Layer 3 of a small transformer language model trained on English Wikipedia (9 layers, counted from 0, width 96).
Take only the direct path to the model's output, skipping the later layers: a vector added to the residual stream pushes a token's score in proportion to its dot product with that token's output vector.

Output vectors of the tokens that the questions are about. A number n stands for (n - 500) times 0.0037.
"plete": 385 341 237 418 317 557 690 727 548 602 270 447 771 566 631 419 337 500 375 432 309 388 274 384 532 530 268 487 687 665 316 607 644 590 238 562 265 447 489 524 436 756 490 350 391 339 464 474 712 575 741 701 671 742 351 588 592 371 545 255 527 289 615 542 507 496 627 497 424 572 624 565 497 542 750 752 563 630 339 487 274 591 565 660 490 659 838 376 457 365 535 545 712 508 738 463
" other": 361 567 566 479 439 492 658 470 566 524 511 621 773 211 496 470 382 511 572 632 298 537 446 442 537 586 112 530 528 620 504 531 621 620 675 191 480 579 732 367 454 152 347 695 492 691 579 633 664 579 426 261 463 386 535 627 462 758 368 456 361 527 648 460 436 493 415 502 549 508 538 291 412 624 552 454 495 391 417 632 564 438 469 401 546 555 373 471 384 443 450 631 283 586 410 413
" new": 558 467 442 391 491 398 538 463 636 520 457 532 627 403 314 482 400 601 419 668 215 467 635 602 500 641 335 392 464 614 593 609 616 374 595 299 527 443 679 490 259 428 272 594 597 713 638 551 510 629 392 440 489 339 520 455 475 541 516 411 472 682 495 596 458 543 351 501 616 449 645 287 446 413 506 479 489 373 362 446 472 553 462 503 410 529 483 469 659 610 465 611 560 735 478 527
" (/": 297 572 475 609 531 671 509 330 537 639 534 447 585 739 556 707 458 504 345 561 468 635 534 358 573 617 362 448 555 546 694 311 706 485 272 754 420 454 422 508 639 488 773 556 322 267 537 347 600 557 447 519 457 635 380 461 373 617 471 307 591 504 352 290 720 566 479 498 391 623 602 810 373 629 607 426 433 414 623 450 314 372 429 389 594 747 540 610 635 349 579 481 540 439 547 386
"Review": 465 359 238 574 621 885 668 428 294 663 617 237 673 377 779 722 271 424 487 384 331 562 280 165 344 588 706 201 379 354 576 591 758 505 214 604 631 255 426 425 627 704 575 468 445 558 442 339 523 366 716 681 651 505 529 252 76 422 674 485 806 327 567 399 491 593 742 496 648 587 719 744 613 602 583 799 260 722 400 440 580 562 807 673 468 467 592 234 505 387 839 608 346 399 677 877
" overview": 432 552 311 471 194 679 563 626 550 427 496 424 814 719 598 679 752 366 556 664 359 368 457 213 573 681 496 436 478 452 367 539 850 483 596 556 417 584 381 439 648 689 520 435 274 353 578 270 624 457 375 589 675 628 397 398 500 459 493 260 713 500 735 219 702 764 514 498 470 513 509 487 636 636 437 562 296 528 189 434 626 504 639 582 539 664 620 416 391 340 462 418 698 376 697 309
" whom": 513 504 506 342 507 330 509 254 280 571 496 665 764 367 538 574 299 274 748 696 495 520 308 248 360 337 652 472 599 970 774 440 566 565 383 630 612 344 665 246 773 322 590 371 559 727 629 539 551 560 424 381 665 595 316 246 476 731 327 555 630 451 311 289 536 351 558 500 124 348 519 839 693 669 631 453 228 463 540 670 665 449 301 546 644 397 462 484 155 581 529 870 449 543 367 459
"iety": 405 500 457 400 328 495 444 562 675 715 479 288 575 618 785 630 381 461 538 740 339 367 579 419 348 577 569 441 721 350 536 205 710 572 495 621 247 500 372 254 463 414 478 472 323 371 471 376 495 592 484 592 520 638 301 276 371 712 651 235 505 316 290 446 683 306 361 499 704 230 421 780 741 597 505 673 451 612 304 547 213 591 612 602 395 633 475 264 234 588 722 430 153 563 802 496
" undrafted": 383 462 319 415 425 412 589 450 562 428 370 642 832 683 554 469 435 371 581 376 328 444 231 454 596 551 625 298 701 357 408 486 500 705 304 666 377 545 768 278 500 603 525 364 376 321 457 153 707 844 412 871 806 415 457 505 552 604 523 388 442 585 429 500 826 515 419 498 573 478 806 771 566 811 454 801 132 736 318 249 323 575 528 470 809 711 903 506 423 378 843 680 787 467 668 698
"ired": 449 378 506 382 616 471 441 584 443 567 302 563 514 790 413 595 187 492 545 207 567 581 389 468 360 450 563 266 738 616 565 203 724 458 555 509 359 413 405 330 438 751 520 419 404 252 508 599 668 538 253 698 414 469 360 589 534 507 584 185 436 729 393 572 464 471 712 499 490 343 436 776 309 650 488 575 414 672 488 327 372 720 597 638 622 369 719 454 508 208 411 435 477 389 553 440
"yself": 481 414 377 345 582 408 463 435 375 646 557 438 625 757 769 659 379 646 724 528 435 560 123 364 725 766 444 328 681 640 568 463 560 455 440 646 467 319 340 645 527 618 633 670 262 250 542 393 692 532 582 581 759 685 91 485 229 402 951 287 536 281 655 159 668 595 534 499 351 232 536 841 545 534 606 709 598 663 529 244 436 652 507 711 531 812 616 528 380 244 540 832 555 328 864 325
"baum": 309 641 407 527 537 411 480 526 555 543 331 381 493 621 626 520 715 620 640 403 543 535 248 320 335 500 553 476 534 566 721 412 682 436 289 701 320 336 621 442 788 374 678 270 479 625 581 238 697 529 815 640 482 537 376 255 549 426 712 318 417 575 410 180 552 460 618 500 472 479 755 627 490 523 448 685 388 433 327 684 446 537 720 618 553 576 717 349 264 543 521 552 750 496 722 260
"owder": 491 396 440 497 701 450 506 413 568 569 321 341 923 564 689 869 433 633 719 564 580 207 672 468 188 583 261 347 661 444 483 383 881 338 301 664 403 245 387 402 640 495 724 370 381 311 505 186 725 590 323 508 629 527 215 329 265 669 802 271 637 250 504 194 353 329 689 499 575 700 470 611 591 596 701 688 595 516 415 617 451 401 716 707 678 521 660 495 573 362 426 881 656 215 779 737
"imination": 360 410 325 559 379 570 580 671 653 654 362 294 713 530 800 559 220 438 933 496 445 515 372 311 122 638 547 199 656 538 572 555 386 482 291 464 399 546 533 358 693 788 472 528 515 511 521 216 661 686 521 586 438 687 513 313 364 512 694 184 751 366 295 470 555 436 323 498 369 567 212 646 355 751 551 785 400 742 359 624 334 550 462 635 433 737 849 444 450 475 668 577 696 313 892 433
" cards": 512 465 415 506 482 556 537 447 645 436 629 391 614 617 722 623 273 513 730 555 305 536 409 205 320 575 367 421 385 503 482 539 560 533 355 712 514 577 584 264 464 529 429 570 365 712 415 648 708 512 538 494 574 606 414 621 366 471 601 318 649 520 342 412 413 402 663 500 547 579 635 530 542 516 585 722 576 493 569 653 304 686 550 574 535 469 664 434 471 550 412 713 662 334 472 592
"”,": 263 623 265 440 593 554 555 259 312 749 479 551 559 496 516 654 500 586 671 599 227 442 322 466 649 651 545 420 538 780 620 337 634 615 177 367 272 522 673 623 741 401 707 468 505 572 484 600 389 557 492 692 500 610 496 173 310 284 379 299 646 343 637 304 553 571 606 499 468 402 477 694 718 556 292 675 548 515 487 325 323 752 859 561 336 561 590 534 500 332 215 609 408 254 708 629
" respectively": 464 733 341 589 710 524 483 383 504 495 478 620 291 333 882 468 348 486 607 604 126 470 620 91 343 575 448 505 708 582 563 466 233 659 371 302 546 633 678 267 671 291 635 596 643 581 849 389 296 195 766 504 445 487 482 600 386 814 442 234 273 339 520 611 652 356 638 500 268 573 572 747 727 728 463 495 313 668 581 524 508 586 378 532 561 377 570 298 360 449 262 827 664 478 434 351
" advice": 539 511 486 390 423 713 483 489 411 537 377 641 831 340 516 442 330 560 629 699 306 414 376 358 328 620 360 358 376 529 376 579 794 617 422 619 383 291 470 473 790 531 347 620 308 641 579 606 692 598 401 512 556 490 261 453 461 591 539 329 507 299 447 437 598 569 391 499 431 417 564 484 561 436 590 574 295 473 490 464 310 651 434 578 638 489 579 561 438 560 525 652 398 344 554 334
" Hague": 663 456 483 438 696 715 642 803 369 621 414 425 817 547 442 533 478 681 445 523 522 229 209 473 583 517 500 584 557 720 462 584 733 662 460 472 441 273 633 565 556 369 605 215 434 417 558 248 664 596 703 585 530 504 539 258 369 592 412 366 466 262 486 262 582 401 854 499 421 426 697 607 403 431 592 392 551 733 412 513 323 443 814 639 545 618 590 278 546 216 433 603 559 634 671 512
"\")": 347 414 201 503 355 333 676 251 432 915 483 483 492 712 687 714 365 664 616 713 634 331 462 388 591 569 556 518 772 438 552 496 525 528 155 285 395 500 386 454 600 408 665 467 384 608 399 478 500 534 335 617 591 788 509 295 215 326 480 346 429 481 638 194 701 281 427 500 343 591 834 604 544 630 417 521 450 598 588 238 467 689 557 302 429 577 475 724 532 142 332 482 605 322 734 398
" peer": 700 494 352 407 416 720 576 350 532 402 398 660 878 600 594 726 324 415 487 634 409 359 251 306 343 486 347 504 556 594 666 452 560 668 479 469 481 526 689 531 467 504 538 489 289 400 455 367 645 452 465 640 668 455 474 537 604 571 599 239 529 522 506 375 626 678 532 498 587 327 554 468 545 544 458 488 262 414 382 631 379 532 635 521 384 474 609 496 200 637 462 491 393 597 550 439

Output weights of attention head 1. The head adds the sum of these rows, row i times number i of z. A number n stands for (n - 500) times 0.0045.
o0: 488 522 435 469 645 404 461 607 528 456 558 470 651 589 587 416 358 474 310 478 349 720 554 454 414 510 474 538 527 418 281 544 550 530 529 346 779 578 516 425 439 481 518 546 432 490 372 354 471 261 659 445 671 581 520 495 671 425 699 638 321 552 460 504 669 675 756 519 384 631 720 561 446 591 573 523 479 442 580 550 452 362 530 577 431 516 387 365 666 539 445 525 524 593 574 656
o1: 435 416 560 365 567 433 496 510 543 907 375 420 631 609 541 482 501 537 556 608 759 395 535 467 629 171 396 458 534 408 272 600 285 461 425 422 468 416 401 639 486 420 384 613 587 401 318 472 594 531 453 469 538 799 500 563 437 494 540 483 356 516 393 273 512 619 474 350 613 553 568 477 534 316 610 437 565 583 500 577 672 404 493 388 476 624 561 710 467 526 337 600 530 490 387 539
o2: 456 671 552 494 700 504 443 548 388 491 521 333 527 481 461 462 622 405 355 527 404 590 462 621 672 628 326 616 315 316 454 636 433 617 508 722 577 339 526 601 582 447 589 642 424 367 518 336 438 458 702 483 614 522 388 456 535 517 645 600 430 344 203 416 742 577 505 178 745 504 521 405 397 520 443 456 611 558 559 567 511 456 582 574 509 389 542 417 570 397 424 521 590 522 555 554
o3: 561 409 503 823 471 439 425 453 589 644 585 531 413 478 533 475 359 485 552 640 536 609 450 578 487 582 557 531 722 524 469 458 678 447 528 414 466 648 713 479 599 442 503 469 238 561 408 593 600 435 422 463 483 489 449 449 550 577 573 489 507 589 551 445 619 497 487 782 455 557 529 268 580 549 577 571 592 536 599 560 415 498 463 481 656 389 509 649 380 370 564 605 396 353 392 440
o4: 295 576 325 418 303 581 545 821 369 620 420 414 558 411 259 487 563 523 330 678 456 568 544 529 721 687 566 548 526 425 609 404 577 486 220 479 412 477 391 546 557 566 780 480 553 310 585 377 235 403 597 551 394 466 201 272 454 191 660 463 660 519 627 665 501 500 402 513 526 708 315 478 379 738 419 424 430 238 692 477 595 545 454 613 327 639 620 503 353 494 439 286 696 585 671 306
o5: 658 641 479 719 566 467 549 431 529 305 547 446 327 688 493 678 499 427 494 422 540 375 570 736 382 750 659 670 423 454 663 503 356 588 443 566 588 756 553 693 595 455 590 432 673 563 430 328 507 551 685 501 355 407 638 448 599 834 526 287 279 588 326 531 589 348 510 159 467 677 470 701 432 498 288 654 473 514 521 526 382 410 502 634 971 392 568 562 393 308 514 523 626 360 376 617
o6: 595 515 547 602 748 484 644 332 368 531 373 687 413 556 503 634 474 564 441 402 571 398 608 705 584 608 643 379 340 530 657 534 433 514 373 590 503 593 564 561 620 327 634 502 454 644 565 539 494 693 353 637 389 352 337 473 458 588 335 533 452 389 305 560 624 355 410 362 412 712 530 380 555 509 303 742 605 447 713 481 491 667 453 677 568 404 535 668 559 262 490 435 523 415 553 248
o7: 433 615 747 617 530 425 316 571 598 498 445 495 498 165 506 477 569 636 329 513 411 335 425 568 549 482 278 643 627 338 519 636 571 670 479 623 419 300 410 441 536 355 488 409 495 400 580 576 580 719 589 434 458 335 731 454 462 400 480 525 410 202 589 512 585 471 339 751 566 444 202 195 638 376 429 489 555 631 375 593 577 374 550 559 412 427 530 393 343 592 294 408 612 350 587 558
o8: 576 454 379 454 660 305 726 463 512 436 220 577 597 557 541 648 304 572 164 644 547 373 546 469 441 501 656 742 644 557 368 681 333 668 484 360 714 652 753 573 566 547 624 488 659 683 315 559 475 728 284 264 649 499 843 397 761 715 322 277 454 677 384 314 533 477 575 638 401 625 516 603 520 376 432 517 513 622 483 622 502 452 446 552 374 643 604 675 470 295 451 362 393 547 410 604
o9: 486 537 472 738 549 462 243 581 473 357 546 669 499 591 408 587 419 444 486 452 406 398 475 578 433 736 526 528 629 366 688 436 558 363 522 321 311 610 643 471 523 601 500 287 359 601 531 713 433 555 378 364 440 411 423 460 544 457 418 585 573 676 310 556 612 480 556 730 454 673 473 491 522 452 464 582 503 417 401 488 348 409 413 554 505 461 431 428 543 505 466 382 506 599 475 577
o10: 640 354 529 564 614 621 597 492 644 513 850 392 379 463 443 586 573 511 523 566 512 459 349 387 197 319 532 476 607 457 503 397 675 380 454 504 286 554 407 417 481 383 507 309 550 338 446 362 690 409 543 525 438 322 401 476 531 590 780 512 392 447 665 451 369 446 438 308 476 553 578 557 580 534 515 360 306 452 476 435 442 395 534 406 646 482 462 688 253 449 394 497 568 433 402 507
o11: 553 541 459 580 509 516 441 482 456 445 570 615 573 363 500 609 560 472 513 440 249 581 513 426 423 627 453 400 515 528 365 540 541 348 557 600 526 471 499 425 611 597 438 510 359 517 483 560 371 493 594 285 651 322 516 716 566 805 564 370 513 463 474 554 321 704 520 478 626 350 374 411 236 394 551 324 532 387 524 569 346 367 524 509 470 345 634 300 655 599 674 561 407 674 409 602
o12: 516 582 525 653 508 556 615 589 543 527 517 616 392 632 733 418 401 524 563 572 589 483 444 563 523 530 553 451 495 384 407 419 358 430 370 466 376 549 586 654 561 401 378 380 376 421 607 482 398 422 667 545 416 746 439 582 345 611 435 319 470 444 684 525 409 535 384 619 470 491 544 354 358 645 620 649 662 602 517 552 498 595 440 413 391 411 494 535 540 444 511 481 488 726 402 555
o13: 512 237 384 593 560 343 442 597 427 563 313 549 588 700 131 449 457 351 374 569 536 442 544 636 438 522 665 651 346 472 577 454 613 621 366 378 341 524 592 529 166 475 738 322 467 641 694 390 648 485 283 617 452 86 247 211 520 486 589 703 610 539 561 515 556 807 377 692 472 730 628 587 448 402 385 318 257 395 259 587 501 484 326 572 579 552 414 533 593 402 639 306 503 577 515 451
o14: 530 485 354 616 425 397 679 463 479 335 369 692 645 634 598 414 372 470 553 492 448 473 519 554 635 611 540 522 510 547 396 513 462 379 379 578 394 521 747 555 348 489 396 699 485 687 484 451 428 509 375 439 494 376 333 596 589 541 416 187 362 461 566 801 502 531 580 743 518 485 495 525 593 379 585 538 480 490 284 247 363 623 448 447 434 598 532 563 475 508 494 260 648 650 401 569
o15: 486 506 399 477 371 559 479 578 507 359 230 492 417 499 624 704 449 371 575 459 694 567 584 459 490 624 445 444 305 618 488 553 662 539 456 569 549 588 301 331 617 695 417 533 545 446 591 433 487 223 414 517 343 503 297 529 570 458 407 266 607 449 473 546 221 328 545 397 491 564 455 722 427 547 473 510 485 303 549 367 491 629 438 553 701 592 571 374 345 643 299 563 610 482 505 346
o16: 377 378 504 614 602 351 470 429 363 305 463 514 676 484 407 426 414 414 239 253 314 690 577 510 316 565 687 338 365 604 529 425 644 608 342 490 584 509 411 317 440 477 665 504 513 550 604 444 545 350 399 361 467 320 581 462 566 585 556 500 317 415 621 623 437 598 464 409 405 431 685 445 254 473 498 476 412 360 424 665 609 540 420 516 560 385 418 362 575 480 701 537 304 514 564 504
o17: 518 556 682 494 480 375 201 517 715 524 390 533 516 545 556 456 342 585 511 535 476 395 353 473 345 729 351 577 614 538 632 480 356 621 542 603 500 508 515 442 400 554 439 512 487 410 333 522 617 485 336 388 411 454 547 528 440 628 478 270 480 492 336 502 483 451 412 720 448 609 296 576 588 651 563 553 612 544 478 503 713 448 467 596 582 491 562 586 635 451 463 434 469 494 389 484
o18: 281 529 662 426 646 372 446 567 486 879 471 322 529 414 347 412 650 618 529 407 364 697 397 527 604 280 348 483 442 353 463 555 485 595 460 401 420 547 504 619 703 311 752 696 529 429 451 580 463 616 825 215 517 626 576 539 372 229 653 834 410 514 587 280 517 412 591 227 227 576 746 386 348 149 526 332 471 284 652 603 637 305 495 642 606 446 331 557 286 567 497 582 226 368 650 499
o19: 350 498 758 344 567 385 294 610 447 538 531 485 450 457 256 594 518 603 486 426 563 575 512 479 550 603 484 523 348 487 506 336 694 645 565 589 425 512 312 430 455 320 668 456 560 494 390 518 481 442 774 469 304 417 394 557 563 442 628 719 555 574 498 624 580 420 479 374 439 646 637 496 351 507 688 554 528 339 582 382 501 398 471 649 673 474 561 532 416 570 459 495 586 635 538 490
o20: 448 630 654 652 573 527 717 540 567 433 337 615 404 365 627 591 426 468 495 326 503 272 491 490 554 638 617 482 458 476 551 513 517 458 400 465 484 581 548 414 571 447 674 355 613 591 540 597 378 514 595 544 464 543 565 448 463 578 313 308 506 569 255 479 670 346 443 445 419 521 579 407 566 495 369 585 536 539 528 278 543 538 437 512 475 511 470 659 411 522 287 277 541 428 524 356
o21: 691 450 403 453 413 505 431 533 676 389 620 281 703 441 380 331 638 506 616 478 435 505 513 401 476 433 505 391 474 424 514 518 436 491 484 450 273 626 399 620 397 507 321 468 563 427 605 461 595 450 600 615 498 446 572 601 274 384 615 579 411 433 849 644 333 465 476 314 343 375 477 378 477 357 514 335 312 448 203 515 413 523 675 598 601 561 539 301 207 548 579 457 593 458 513 591
o22: 361 613 457 687 179 420 458 254 664 332 669 284 812 677 524 478 637 312 713 289 530 544 660 598 480 481 451 709 450 530 578 666 564 353 549 587 544 573 576 686 536 693 456 469 429 346 483 543 511 733 499 509 579 565 462 598 379 223 469 426 505 613 271 469 534 601 644 552 706 362 470 542 603 288 351 492 471 384 467 533 422 287 645 408 575 374 409 345 366 456 652 662 503 220 571 578
o23: 251 439 543 445 517 497 515 390 405 624 414 378 463 383 370 569 562 461 546 434 612 627 412 396 683 440 700 551 324 604 719 684 627 482 462 551 727 363 454 414 529 757 675 382 507 463 457 736 329 606 693 276 567 427 488 465 624 444 193 725 576 632 272 422 529 336 510 412 491 482 465 489 507 381 432 365 367 330 489 515 619 534 374 321 455 531 596 284 499 458 494 508 407 636 525 420
o24: 386 511 582 427 582 397 562 577 399 569 373 423 546 585 387 309 420 479 243 483 346 624 406 547 627 521 517 363 552 528 550 591 373 604 476 400 536 451 670 659 407 371 719 723 415 555 472 619 538 449 499 397 653 560 590 430 530 511 559 615 428 408 622 478 640 571 455 353 436 581 404 384 512 422 491 410 444 419 505 495 486 546 419 514 545 546 524 578 524 522 603 533 422 375 363 380
o25: 419 466 490 243 739 572 575 604 431 543 338 775 326 568 455 536 334 632 349 462 514 480 349 542 397 458 715 641 491 469 517 282 517 672 459 444 490 529 708 272 627 296 665 593 533 730 592 434 492 455 502 642 460 416 478 391 711 456 518 590 367 502 724 501 660 405 634 514 332 771 711 717 475 641 367 474 442 461 520 469 435 588 420 629 670 533 534 712 483 460 372 509 545 634 623 394
o26: 681 571 437 523 286 534 674 571 534 414 718 582 483 654 555 787 701 616 501 583 565 424 537 658 429 591 410 503 759 352 635 400 236 275 527 440 507 699 487 673 710 396 302 309 403 424 355 376 509 741 463 467 298 662 539 624 431 545 385 290 553 490 540 468 411 588 457 558 547 579 303 363 416 343 413 672 749 558 494 612 347 576 586 698 571 456 561 440 382 334 594 354 496 519 426 485
o27: 582 619 346 603 374 437 540 503 666 510 560 444 822 614 619 430 344 449 720 537 586 473 652 426 501 490 498 538 463 362 299 527 404 472 529 423 419 737 331 585 447 608 388 475 543 411 322 340 265 577 773 487 386 559 485 538 427 440 609 254 454 584 363 659 460 544 505 452 687 356 612 629 562 465 585 630 510 435 500 453 619 361 618 547 311 506 649 637 544 699 543 471 672 536 541 798
o28: 483 518 479 518 453 589 657 508 465 558 456 402 449 359 539 641 539 518 563 634 525 578 431 332 619 557 718 503 436 460 533 309 558 641 522 564 499 439 414 525 711 623 496 406 555 514 721 574 365 534 743 597 479 431 641 438 680 427 367 523 566 518 511 510 235 480 465 636 503 414 532 329 350 648 563 397 531 515 606 574 546 479 599 524 312 524 616 459 527 392 643 464 312 759 522 397
o29: 552 478 610 519 534 424 638 564 456 282 476 618 502 661 507 605 498 530 302 351 625 268 409 688 434 423 574 512 432 397 469 439 699 525 403 468 420 565 345 387 501 351 576 436 397 572 465 430 482 387 730 651 364 295 278 524 401 465 517 632 391 488 661 486 637 424 457 379 450 530 412 421 572 288 466 580 391 483 311 432 417 633 484 463 789 564 463 530 183 544 252 613 550 381 591 386
o30: 630 388 611 641 479 402 572 659 555 516 756 465 451 641 405 411 557 512 493 525 635 705 446 516 580 646 126 300 709 475 145 477 536 350 597 468 398 462 440 430 471 429 383 489 516 307 157 359 814 151 454 363 272 799 330 638 585 667 680 514 417 585 627 452 467 576 558 441 483 564 770 350 340 515 701 515 651 501 573 401 492 382 486 534 625 727 362 552 454 469 281 328 641 635 318 557
o31: 504 534 455 402 439 379 471 399 652 508 421 525 566 644 702 539 294 295 621 648 559 367 622 545 475 451 591 548 448 512 285 438 304 479 501 448 535 611 748 509 599 468 370 770 723 734 511 447 554 348 282 719 665 436 485 395 599 588 537 319 251 391 321 599 454 594 624 544 677 565 664 570 729 417 338 606 496 587 548 429 319 491 482 448 563 518 461 587 547 659 317 648 510 247 565 523

Each question shows a token from some text and the vector z that the head gathered there. A number n stands for (n - 500) times 0.004.

" to": 649 490 500 512 534 469 478 528 447 473 556 570 677 422 538 384 600 562 362 552 490 494 433 314 744 657 496 506 646 493 648 492
Which of these tokens does it push up most? " respectively"

"ahl": 552 344 499 523 736 575 579 649 232 409 698 519 424 490 396 406 459 604 801 549 507 440 484 750 414 507 436 442 671 865 386 376
Which of these tokens does it push up most? "baum"

"ins": 450 474 496 641 788 526 506 559 355 586 563 654 622 499 322 556 390 620 625 815 443 566 650 675 688 677 394 432 591 727 461 461
Which of these tokens does it push up most? "baum"

" named": 509 523 318 486 434 402 509 366 405 607 534 466 443 753 818 647 725 428 238 567 487 662 518 341 476 590 636 426 481 464 462 705
Pushed down most: " Hague"

" viewing": 737 391 358 566 312 599 559 532 495 512 543 418 518 340 383 566 521 521 384 521 424 505 288 424 597 481 463 689 329 277 480 742
Which of these tokens does it push up most? " respectively"

" minutes": 546 473 575 480 466 406 536 503 576 642 623 436 590 568 327 598 418 585 442 563 397 433 610 369 703 440 629 749 534 365 447 443
Which three tokens does it push up most, strongest first? "imination", "owder", "iety"

" against": 616 529 378 552 419 339 502 524 504 503 573 603 499 602 592 470 406 590 438 388 556 611 594 458 550 468 647 654 583 524 458 545
Which of these tokens does it push up most? " peer"

" was": 615 543 367 469 609 336 540 485 303 653 611 491 366 581 660 748 695 630 547 622 409 509 473 513 500 434 451 452 617 487 429 591
Which two tokens does it push up most, strongest first? "ired", " advice"

"13": 470 488 531 622 535 351 513 669 546 513 613 574 579 577 715 495 720 686 467 569 394 620 430 240 719 628 414 345 809 505 651 416
Which of these tokens does it push up most? " other"

"'s": 479 486 518 639 447 303 576 633 503 580 505 475 455 526 523 562 508 742 462 460 488 646 359 488 576 548 517 512 590 470 419 574
Pushed down most: " (/"

" and": 544 605 483 594 603 460 586 414 364 514 405 485 363 660 593 570 393 629 656 429 444 489 410 481 459 506 541 378 570 532 364 539
Pushed down most: " cards"

" also": 500 538 286 470 464 396 535 373 387 622 546 454 428 740 812 679 736 450 262 591 477 652 501 370 480 579 616 416 490 473 427 711
Pushed down most: " Hague"

" the": 490 536 350 548 494 460 559 501 385 446 444 423 411 690 717 668 622 398 324 376 449 665 522 463 529 601 653 552 453 435 423 564
Which of these tokens does it push up most? " undrafted"

" Ken": 453 407 487 607 615 526 363 591 471 473 509 566 539 445 585 481 593 495 502 461 373 546 528 555 344 520 431 464 457 470 665 396
Pushed down most: "\")"

"ku": 573 569 526 544 535 489 443 380 333 506 329 456 401 647 612 552 296 607 532 417 472 458 405 491 518 496 543 477 663 549 443 552
Which of these tokens does it push up most? "yself"

"imb": 539 594 357 533 591 397 569 607 593 557 641 564 440 610 770 384 633 371 432 379 426 529 421 556 536 504 553 601 485 506 502 493
Pushed down most: "yself"

"Draw": 382 535 656 561 614 560 560 446 548 526 426 272 611 653 289 658 264 652 453 525 312 595 608 412 679 518 496 694 469 667 383 484
Pushed down most: " other"

" design": 405 594 624 602 408 375 495 426 449 636 348 605 463 682 367 622 598 532 323 533 437 503 529 437 566 648 655 538 358 366 665 558
Which of these tokens does it push up most? "ired"

" |\n": 552 536 439 371 460 358 668 311 676 577 384 641 507 708 474 608 445 493 290 317 573 556 720 483 412 641 616 671 512 376 472 627
Which two tokens does it push up most, strongest first? " undrafted", "imination"

" K": 538 345 467 548 682 574 544 614 237 433 623 538 438 486 453 410 492 624 686 494 479 438 528 717 362 493 427 461 666 756 511 381
Pushed down most: " undrafted"

" Sonny": 471 537 391 418 459 388 660 616 346 609 668 587 399 765 439 626 437 450 662 632 622 412 466 794 637 598 541 351 650 544 326 485
Which three tokens does it push up most, strongest first? " whom", "baum", "”,"

" selected": 535 452 420 502 464 419 511 334 387 554 508 460 427 837 765 570 704 430 201 511 557 577 532 380 421 609 665 436 504 509 499 657
Which two tokens does it push up most, strongest first? " undrafted", "ired"

" TV": 589 460 551 601 367 424 464 625 419 561 523 332 349 479 523 648 494 531 459 534 645 453 587 464 472 281 502 660 568 424 544 583
Which of these tokens does it push up most? " cards"

",": 660 473 398 568 566 425 517 605 499 577 544 555 402 651 781 501 624 522 379 299 379 420 474 508 472 488 493 623 581 524 632 519
Which of these tokens does it push up most? " new"

" of": 499 532 635 406 630 468 412 591 550 489 363 475 590 508 575 385 408 491 406 438 566 531 680 389 577 580 518 706 739 519 612 215
Which three tokens does it push up most, strongest first? "plete", " overview", " Hague"

" one": 602 508 384 602 421 283 496 549 552 548 551 603 477 613 679 484 501 521 396 349 510 639 580 447 533 513 649 659 573 528 508 562
Which of these tokens does it push up most? " peer"

"59": 746 438 414 336 399 423 673 453 396 316 545 615 597 496 396 184 640 376 376 364 649 547 416 545 414 453 827 608 438 240 338 381
Which of these tokens does it push up most? "Review"

" documents": 606 404 673 502 616 313 499 333 300 420 445 471 336 763 406 504 561 542 523 416 638 298 367 496 254 476 647 503 540 445 694 553
Which of these tokens does it push up most? " (/"

" on": 600 578 409 449 481 422 378 431 481 592 443 521 499 689 386 481 396 693 457 570 608 479 584 422 458 459 549 520 445 439 639 645
Which of these tokens does it push up most? "owder"

" |": 576 497 444 455 500 347 421 590 534 594 526 556 388 748 466 493 551 425 428 498 552 429 350 441 495 494 619 495 523 443 756 646
Which two tokens does it push up most, strongest first? " new", " other"

"o": 515 612 398 538 616 429 562 581 568 565 634 552 440 595 677 377 600 341 488 455 427 531 409 552 595 497 569 570 433 488 422 497
Pushed down most: " cards"

" for": 622 622 510 485 428 417 473 512 453 628 452 330 439 557 455 464 403 719 375 537 548 535 426 496 463 438 488 598 614 558 580 601
Which of these tokens does it push up most? "iety"

" being": 557 445 383 578 460 397 446 520 509 588 428 481 374 779 706 561 538 403 439 395 451 443 446 357 286 570 637 536 455 477 614 781
Which of these tokens does it push up most? " undrafted"

" honoured": 555 455 330 589 380 384 419 504 513 585 463 430 420 807 793 579 597 451 350 449 389 519 512 337 355 581 655 472 472 505 558 787
Which of these tokens does it push up most? " undrafted"

"ai": 496 366 579 463 500 407 563 632 517 320 599 253 590 570 327 655 395 537 562 542 448 382 591 601 579 482 615 612 627 476 313 306
Pushed down most: " new"

"es": 585 425 512 620 507 302 252 523 558 637 630 443 346 544 526 485 592 559 527 684 643 497 366 480 392 408 527 344 571 479 681 867
Which two tokens does it push up most, strongest first? " other", " new"

" as": 551 447 689 568 467 371 396 625 440 573 439 414 396 544 450 533 416 616 391 533 600 625 373 633 725 526 467 591 533 671 473 697
Which of these tokens does it push up most? " advice"

"-B": 559 391 419 516 555 453 641 717 265 538 564 481 393 684 392 679 437 563 709 659 627 358 539 700 495 614 543 309 727 649 263 407
Which two tokens does it push up most, strongest first? "baum", " whom"

" drama": 552 445 597 476 639 365 551 545 411 382 583 524 462 473 536 492 508 572 419 406 518 482 552 543 393 389 622 657 674 483 587 349
Which of these tokens does it push up most? " overview"

"\n": 556 527 350 437 457 341 498 538 568 637 575 704 531 721 447 508 635 369 380 481 599 507 350 497 498 567 629 527 403 422 629 636
Which of these tokens does it push up most? " new"